Layer 5 of a small transformer language model trained on English Wikipedia (16 layers, counted from 0, width 128). Numbers have three digits each and are written without spaces.
A neuron's activation on a vector x is ReLU(weights . x), where the dot is the dot product.
The model reads these tokens: " re" "count" "s" " the" " rescue" " that" " a" " young" " in" "digenous" " man" " makes" " of" " a" " lost" " and" " " "th" "ir" "s" "ty"

The vector x that enters this layer's MLP at each token. A number n stands for (n - 500) times 0.006.
0 " re": 712335623451484420716830152690533497938223262291437609404588068630550584571501598430547764646325501744458502643355728582537304289672628538416337693289573311508591506624267312451488248454622556522415598281249493763519401490583557695406799271474641479828524418472313474496381206524384605495203457708113509661456323563619547192366421486337560660687489506518667563395607745484580340695553
1 "count": 659493829507520467582805258532548575784285359265491790493664306782586628634366638520619817631353626495529644547396609544503267319623530543610404759227472436521664429550305358324464248414715525392540587229356481650492381514483473776537749288525619609706366486574350432363319107380483438344042268738156669750474230580603643366385346368471577540587403571639579580450495519445602436432659
2 "s": 739462806493475576616846124550411602800164326235506612442579221732590692495325559405503805612494517643522539528185679680497507264497393658662322697246578342482715394539504371363463290415661590434493606272387567747524328543392429699540669466610590550693307460509405384495389168436499420381085456770165652841400297567575713292458427470543529590506413518638552570410540563398587350509660
3 " the": 766457873493426605591854307713588559836179187382476684379722258630561459516330643438564751644460507601424519563356712736485419287500580564529387724243544452434668380504593338432507285332645625417471567240404673734601406462440466654370607302533571576656333405575423404539258150457411530454130397752121637840381290648559668418424342447473518602598378568537560542437538499428495410563542
4 " rescue": 669422777577540595704850326672543469808162358342403710482610347587626589576347567501583775521466641479514578577333592602454420305657638514618237704261593454491710366594499439317342239256506521414502728331332503606480236553534451682529807274532456589703473429704466427283231060404391491472165442770188675909456231423496444378529446499625505480591347542601636630462562523529577350438520
5 " that": 754413809443473560653836249625579640617129378264483671456598333420625493591439566579648768730526551612481597453291725712505392271709634528479357632232468359541580391542553256447361284363613657448439601187456580732547449457462397702406727311557541603703332350574543471423251142485486443487263518761078629794351295595570536389421413424509573568546252594625663648287504500429602262555554
6 " a": 750553834512407590672782354682579598745148207342425597438667264549542466539302657421532714633511519604471440615252707705525329320521546522608339701321552517394769419549549400372403290330601661458373522173462553751723415522456456671504666284499605659728465410574325445525172155563530568477110566719175581824256306588655599482313434450510497546615257539617558507389539528374568357521566
7 " young": 727470749512590498660823449550602563903230299370491750455701314633534616634420616552523640600427638604538403475229539675541313322652582480610332760277562521531765432506459434317296280289554640426432520260276503679572334400549368648388794373446404654749407495581435409363172109428510520552141539764155687848360210558713494409452398421524451476603304485543716623523499384462550462617601
8 " in": 730583776469453623589783229650547606695147309314429640572727249627538589533351588546633621631515655477593621528280742630453343281587541530506313645218527428405680410605548406468454289332591662504559524112435556750412375462439531691409765336538519544725375517528390500445289065423573589443101621794143573795226215577599658266374474543520559497549314558609641503395586512449418439631571
9 "digenous": 726423783507540536607811361575492555758337427318494775349715283738536597631385594579549721640464643578489437499372484687465337283695652524694321713176563450500746488517386406249302266390545608373509571381348620731627277511443399530531789367483601598776372504490303371314151163455525512486082392811175666799342260611685489287372401456560420469612333445569660650473486400489625493553619
10 " man": 738369763588435438629824192583570718712284349312488640545702242617584566569469608653625632548506544583608617578271650601519336343536655459686287707285504448405726439474438371370306225359610598492439510290436611708602355540404533566434774323569538601787292377538427492172327159422524571477117462763101661908366249538600475238414536523602577414571347463643615546404571463338548269578679
11 " makes": 655520743396476511725809265671571705747271357466462735419563275514671671580390490485603753708481600672497449533321716671438474267621675527669286653180535574463695331407400307367344282439543567423527590145428514737594376649465399585483742269597571622772344524498378424476348125355536508384145544829160493775228252620598466487426312412638434512501423475633806502411594504410572325449549
12 " of": 737502753489551616598859261607510612763168371317583541401643333553603576565318547494488659695451611570522621470261691682513333280617556608727299711180486421492749390598468338448412301331551663568622631186359574686491393490334510623387689419574507510740348514551423408437301074557560544518170465854074535755270223584654529417416452531381464476595336436630584624427609453520375431657575
13 " a": 740537796455311628650803344717575614761172234370434594424626283641616539580281674421523685685551527593467475572280694760509314279466588496707354688276509533414807412552507380410409296376597702449415528182467551688714453549394457596467648279528562574794424371579334427459240140576511604492088552756160543813342255589648557496320460435462484519609274475597544556363546497422569393568544
14 " lost": 678511825366471645654819313560471560851195395363386716484660378614599577731273597431560678733447662626471476471395572674312360325595658451615321696265503597412747368571459457283297145335575630376605619346371536731503386487485437621530857347558410506780466381571510533317256120466514533383104562795140507826407268460523573316468324474516412454633452509523778602413489493562456506597518
15 " and": 657532728431565554663869389635475540693208343331382644500700248618517591640303626528479751734464572513458530487341634689447337220527480641547352594308497411417751510658534242447445227406539789419601474202415551650515402541398507471455766347567581429654325464583447483485297096629534528499198522818091631902368208572663525443363377423452537400535401596695664614359516466463582257689557
16 " ": 688445813471481550675804363621478638800242293303427585490584217741671559529299584373578677730454586562620597569277665719510382272606453547776283630300549478338725401677471349413373243450672757417463495220414405592582406553427541525380748485598517545703313438713459545399234190559585540464128563750106574895299246536629623260356367570384499499615393422561569510406569439463511439547553
17 "th": 701406782428521540597769392609471562865252376288415714522567319791643612567362605407502695722492580600565419511165593586505270359579583628713322736255522364415834410663481323424441257402647736385441547218472463683690465481501443701474720543574475485627261514444475363342323096565527436424024539800144486930455238489686604491418397446536459479508357449573654564554442516445545352533594
18 "ir": 712404780427471557543828362603513664859414308313417724550669254689550570410354581409562740654505636594546383420203621645488355356532570647737393647186453378453850412695494362372471221494697742386543465292363464666610392448375517780512802403559539514706355457591421467360320099493534410408106522785129657776340196550656565332430333525473391502677375425473623616527461426499610312504606
19 "s": 740452841457454636597796236557407645760228388307451632489574237710625656575325581445509763643524612610492501541142634706452505309507390682750276692267574350449812376630551361382410279448632636397480525224412531718574379550390472648515719512602506511671267482512448363450398126495543478374071525757104631843369264507614680341456391530503460598514412445632568589391493500377573303549626
20 "ty": 667448794501536516595801427552484513747279377328495822457638341683534535656387579520559735614511640554420441452221670611398331242568510664722325705245492358481776382622518339326314206340646699390425551339413494714623477521391348783481759429578517430629269520616422373452377112549649516438086416758045636832461268488700606454406431527440528546579348370620541675440537501484631284507659

Each question shows the input weights of one neuron of the MLP. A number n stands for (n - 500) times 0.0011.

n45: 454608626497511364680550462408558525476532392509471387440605533440594538449368508415440536635522348487538414526554508411457467695345527528508671410214625532311566431392450461515549652462466544652538352503643532590571414620480439428438478592427467543494745497632516705543455537431603446492530412430317526525458456680505560538625561565407489464372500343489417354659408457345626568563386
On which token does it fire most, and how strongly? 6 " a", at about 0.62

n226: 512633592497635463583585319327384546648559536399497347406500425491596508412374488559467532516598400403378331429506642681481611466494526396276563541519561380538596572442662571525348425460596588574579579545704492476597590614432468523424465525550512388527618430566574206458491507494381455481658298555578533406643657565454548530332442595511400352254446491450392523686449486556494607540474
Its two highest activations, in order, are on tokens 2 "s", 3 " the"

n401: 427653288325602479530515461432540564422566500250442681367399574596426497435506456511744478603561487415491583540659346463650440519386407396491437262731506417469621554576476468554454625558526506565622574575427600581357639554553616365476500533700543503576570497390252584411437620353592554532330464568322396553420617565661617480536477287570525335397465500506618646531587273640452436506435
Its three highest activations, in order, are on tokens 15 " and", 9 "digenous", 8 " in"

n57: 381494414668442377528390311403672515552421500487503440506465619482463445445471402578506735463466449407579415459439490607382497382616366653466543598684349520621539380366646476415639500605621539643533545503330750452503532368557466503573519634531710582552352298531595351770470469296709451568398592402548465434522519399556465555500488475425351497647594466344357254509491652337461670426509
On which token does it fire most, and how strongly? 2 "s", at about 0.35

n457: 514618486313514516638305637263503490336357608546528453500411463467497565525379520506554571525637391509490419491445377449429644539677395353348362558500487370377680632540503576672540536387614528398613367672291503745564572331497680627516537552497544437566324591776450614617706436333651461691591458356382576629453550286507658571428522353561282350414615470524522554389503497740573541299386
On which token does it fire most, and how strongly? 20 "ty", at about 0.19

n268: 554439434375449471497592506509680357532421680514510563593658470535353567666385636445454641454578470373295539390649447549386644669419522369455577530813490509573348385497402562597633577639202671477525433544315562374481402540243614370443419283447487606625461475373594449385405482440533593363504555596493608632825487311429554418599369630487713461445432422530469517582630538443497515481300
Which token does this neuron like most? 4 " rescue"

n183: 497565590409538470586415550433582524580456693404653409309578480678497503550657411537526707359515617416533634443572348372517619420324548438428446537708369536651481371497696529420614295485601395451441476465410514531535434450596464669382473447390664497478356409708569323522533541386649387439467653513569380374555646466569453483447657534433472367330532684590625426558462364488503394249533
On which token does it fire most, and how strongly? 1 "count", at about 0.44

n233: 491626452426543565503416357286758595573459440579497465497451578556401485574398467539554413548455537558292395578432451617470573340522354625317479570529476457679571472420500511611423311450503434303471648686583588382460343580476601533555441628551740513336352373530777544432548453474500593440406610494692345618494641409515617586503423381583457458565379372552453672554494413399376477574545
On which token does it fire most, and how strongly? 19 "s", at about 0.59

n319: 570510541382497555529448573509291723395740506428520381446319518576556576452561596575472559433445590373650471674527593379470392747611548620477529361538585550394507510610497626425371321468667497530342513551471469474227513430722685419354581405565359619389610323481468376396135456550520707519705565466544522530526503560558500394494656387743487383368303597430473655533475595472463368506601
Its three highest activations, in order, are on tokens 10 " man", 4 " rescue", 7 " young"

n176: 453349500547416485453615565325455575370453514583449455542602536506573696467372442458340630565392494438518318591428358521570642557553547417431521423510549530208531575533557511540521542401554446632681421512398532512448631310491518653553464418451482292643590573626741535537347639593633441632484379376353529268349325592796407520402517556462408512592478491614421439721471444480503423443579
Which token does this neuron like most? 18 "ir"

n326: 532478603467616373449494536458474511593611508576545460500623367612397550545565488627609630432686410489475393454568509500336281361399363482596640415577393559550354515411517441437480512599424416535381386408619377590473453538561571471561423489472506662645696400517531553414497272552597657435609542554790554520388517523562350359581437453533468612480309460617430425655380486611456411384293
On which token does it fire most, and how strongly? 9 "digenous", at about 0.2

n167: 487506306409486342593484589401422432529443432531449300539570633436480475431628679606559474394731377442500503610368573441443500617581532567539542433630668465633415608575461205614300377448633555381355389722519600434534278564217539409513494490565431490605506355370593373540440259538611605432578263517557549513582500490451631506583334397625683526465480630453680658461503487532473823387562
Which token does this neuron like most? 10 " man"

n185: 411357635583394484619436637561573664372531388537480459444601435378465506427609568358283529552506575565550606521549392481435497490500509278409619549401555391584507278649830464357418486655361353659497497302718348419615520428601323411599611438468462603437478636452513435418445439531500643406458695396793521510468459380573507612419445259470591573431663585441738555570516522466391374516506
Its three highest activations, in order, are on tokens 11 " makes", 6 " a", 7 " young"

n273: 464405557386402503556456525411730687497359620344289480630426573543333512532380596421500481558538535550420516403507410510549405483503368494460540410672386489247467379654581461631618625475404516653567582595525614526341704701657497431607522528429311352526631342534395638393395581361497522524490513722337476449689585401512539637599344645467519541364382375513585386355635286555360541633528
On which token does it fire most, and how strongly? 14 " lost", at about 0.7

n491: 370543339376327357661519543425332478280571515457520419388425512447557469689549590602455662469506458245577430672585477503680525710425553222438615519880484506577657467563623440486597374406437467593509491571544488490497503500474434547611560321551497589680340616566475432445401443567418392536541440699441575535246595452597652684478494361385564409469664434503382385427488475427526414531386
Which token does this neuron like most? 15 " and"

n249: 567555523477516365543512464642292377561702524346435397625608621521400539480677522641388250379472506595424434596423516428457646592400512815580582411530644548541568310361503351408368497389506536427587524313426527500249510545604617562512478427598625494590448647531626485234487430482547473459753556431445603450593556591509353563433405272494620615277435460481546522509461397455593474427603
Its two highest activations, in order, are on tokens 10 " man", 11 " makes"

n280: 513515624316493534568481667439303340432463467500586269388705582466500780450431494383485551250601526503503643681431701382328556740402488558713367487469373608477539490424541360396538483384605354407414445438491539535584699353555569399441352586543678493543497408368500543520572564582509370428682430527405536436529503590365614641491530597633516699453516657345399580481620383491477345512646
Which token does this neuron like most? 2 "s"

n510: 371352521459637532750523342476550614461586500420635468708547374506338410491575664439316391742553550338426566549418591487445607545363516767617403601333606452503288305477539407670311443448425583292449593394739484366315701497530654484474526407405325531565431459464581696360479559307566564522690472490578547387679510410314554531484541604655564474458407480716497350447449500538469587409550
Its two highest activations, in order, are on tokens 10 " man", 5 " that"

n4: 354602552464482545506636663577578383424371503454267491540405548571480550468384436559456442537632441516325483624309447247564390467584607535566650415336395492427617506563486410569366472529478458582578556615686464541563387527506483434610563573581404542557374439537358416574509574481561661566607442637610484442610506541423284591497641353550544627239416443394551681578604525360467573543326
Its two highest activations, in order, are on tokens 17 "th", 13 " a"

n290: 750433493446307458661540462662408604558662459368414514452635515622714541373602587448429474681647380473551325497408584464648266483391484376315622450665345379520602184526591599633315507425385651443449446516630525540503544459590572520484458462417523328483480544536532353527316562654726497388635645428527624281401635567620490564564566463522543539329462331430528470576526363652442318526296
Which token does this neuron like most? 13 " a"

n99: 616486473389366547525415569484460724508453580440467367544477712594401421510564600571489455515671460576610452431582460730575428485509588333514566537636313642480395418700463540654469548450532465509552418478508532543511500648382402478530368445630412618550492552388492467448552570402531663433469384289620615654412314474587436612475522336298575565550280536491482560458453393396520372558429
Which token does this neuron like most? 13 " a"

n128: 370596517598471466531583546538490707388482632450599615376383506574424721416438516477587742466642442635497503476529361519287475377536404555584674651704293637413503425513459500375475551516521563494607479518591572561639513484416481557481431355446468500654356476443512241448633380439291358422675590364543518302421579375550484482292600510397532544463763481442281363367666503638543574391652
Its two highest activations, in order, are on tokens 2 "s", 1 "count"

n159: 526359617456634553525588503521494637436492591724698579586648558434469527518392497474495528405548463317682509495509385415443566527450680616650597693470491622509538439388416465327483303444492473514497399473545551586492480459549508604503307475406537426523556462469369426512445557665540313465696452613401335278551590597637619497320546451454509396539582410344371440554415393582468434389596
Which token does this neuron like most? 9 "digenous"

n377: 583775485522438237390511418452535420414493400337441436479698546596757514513471610526656345629521561441383507335583421638426751544449428281711514436334479478407224442357381523650642391510473709471660483428476416493490424475461605675322503743357496584525545646584635630507307791507686462530450426352540460305570574486490511497400440299436432514462573720672625592412493514395536272462754
On which token does it fire most, and how strongly? 1 "count", at about 0.2

n482: 437525541410360551693464500476519471591453451439476434348596584557313550544510399467704568636481490667557345521616697523408721476327572605599446411666532567628196543465583467518395469513723375663344322372478534559681430430602353304594462475369561416513328472599548497444607471373551371512573466710623388435526600477474394735572426474688575227357584395539596516523441409419623467408519
Which token does this neuron like most? 11 " makes"

n144: 598500417688517487678446600550443398516471521526378610455622415384473463525578481500495272634557602623513473388548400514488638654623431384404540296424380549563466525462430599405562619527523540426631463426511521486495539442591363389521527526434416602466497408548372637377363427419546748539300497457679377732462533335543456482487448450580610476612638562497452568541511363500424495601438
Which token does this neuron like most? 7 " young"

n43: 534633574483562497474517584305247510484606541223632240444503389672706468375534396429387383593612585518646460537531490614540474346397484412611666598653406467476479514470629603424572432444573556301513374523345500530459531572598507378400556574419760420706503603381467455572450444711723361484460437406710569581343427389484326435507805520408459513451538708456624372687374561580630559327457
Which token does this neuron like most? 16 " "

n124: 381616520574374531696450436337666512555609467493500507577426564305356612512484513468467531473550481686372610553351404447624479595584524621481650471517399525576361468413397588626627379636666546602582509409553357513530403397379413540320336467421428536384522446544774540419450315494566509536819424572329606503672378456485526607472491455297325519448386512701497497513612476370200621457607
Which token does this neuron like most? 12 " of"

n452: 532544544560656382577648547443555344500297614449572427325700621547421543557472316468451469618316319634547424481465367666405892446330386665503268346533435466458443539445609471234486489367373435458536417470701359702572390447451517510627503537649524597461568328285361600514651538516503373356686511421539435625538596524527289519621716385729601603524639711517500330534530397430507442507596
Which token does this neuron like most? 2 "s"

n371: 506538554404477572450596571564452614360459564512482322312362508478500683399576503565540449458458437539547520563564397455505341586384486443478472769431633556509494328413564532565450524325545497568560427492489564651404483610717494374396450391409492432477589457525558533462482679573565722380552521530369630545562331406586664604566567517669460349644357600534497622494555435375398413439286
Which token does this neuron like most? 10 " man"

n188: 584561399528393414535618468455467600399500549583412547380458333399538492563604583571559557391541325412614511413404497522618439443446553455530540389652557539544483568473654474467508360497516426453442439508438534539598494724439438313569403383372451580733508587541548500657430579597402349653630560663615528492274478503422587359388383447438503508513562538383452431587458585595559649269495
Its three highest activations, in order, are on tokens 6 " a", 11 " makes", 13 " a"

n405: 297464442334423537391560525359429591598697372636551678435354455324411564553568529410505589454617497524556603465621491350411606461521425488469380343497368624538509379528483594478460564475318506425522547483511620364440577388477381531572304417539660542659455528474466525382478423478474625606553530503417476682646506425418518532536369395732404566624482483389628416431655653428332438545609
Which token does this neuron like most? 11 " makes"

n113: 472570659267433318490483567450541679440258584500332416443542529287493527550366632522471356507497573389670428548458549476425473392595624503466487573632466503382553546541670651377591738422319436483517619308554555687279465412483578619310632613324596425426419540677534397708665573457558503555541525514422500300432685438375458431597526570431403718560496425660532383634829208434253445493545
On which token does it fire most, and how strongly? 8 " in", at about 1.1

n148: 643642457452478399415323618483454567515551559373523683701544336443720569782430362546685456560485390529609534517532544556608651552481615443173354497463668573516561500411518439446353643439353338280572548620531361318532628624535565454416439563550457704481482530482445615283603528586515409494379588464526462559565379409580443380552385421361585528476394515588451509407536413539318608500422
On which token does it fire most, and how strongly? 14 " lost", at about 0.35

n394: 427536619503543389606505517446478379431481421730526552495603471524429429513568374486528522590529659520548355436646550426475598243343421515411553597479579526463497652369619486508428621548484459393509526396602460502458571477557481551464476486524392492641476531369517633530547451430417340565622500644508507416551290569483525676486472520563542559469370677458409581507557540427510541483505
Its two highest activations, in order, are on tokens 11 " makes", 3 " the"

n13: 378500327465409483477449643425636375553470616475461802513545680394507460500528700456384497566666503405573309522321299510553543504289620486403390725635524525649387521361669436786423500635419486521464507606517464545474458479621537679533500566488275511725743628301607679440467454657245391439411493357570603390377275590584747481527545385416500456564380358510532534415490464710525404333664
Which token does this neuron like most? 7 " young"

n166: 481450356528353369539561547625439659506568517647471484518438559328476424369409429321437725493331571388536771582635485512439476392672461608327628355581491456543440547539367434421545438482376405583629667529443514669526450413472494410465512630623445446572329529626393382503520680593343790543408506510450569451491515552494488623476367509665694500452519596327302512506471588488450537709509
Which token does this neuron like most? 0 " re"

n489: 472637532516522392689451512329534609476562497561314533590663599446604536492171475582514644375494235341389445474374325451430605513513494475431404463549506541432643418460397540523491592382369606435547497411455599627430676594621397530339461682461761410569627376564612560446645305521778563564457503400456451478423399547639550480563570537383500427319462576578483726647491545562588506494433
On which token does it fire most, and how strongly? 15 " and", at about 1.2

n253: 543412494466429362468533485681479497427561537487362548468457467410485514415525536638330563597527688542579557539398463530646579579379442647429608284622602508564525491667435354408494465553545594388673543451509258488392703448518283548599402459600641422509846509479435445451397493489336570361617491475509469660569581357426537472474360506586409563453425464454486648647427192552448570459587
Which token does this neuron like most? 18 "ir"

n507: 326302554482552370434545574453455595437577436562574391464558644533585574443538583570439458473528466427437582429477549625536494547509439673592373767612647365580561418410402381454620364503441656629489424519617406466503645599471332494429385519721523500718399456433439478477461554386320640481567559364468434369441455383489457406423667460487635466514348659457482511704484448593413511522443
Which token does this neuron like most? 10 " man"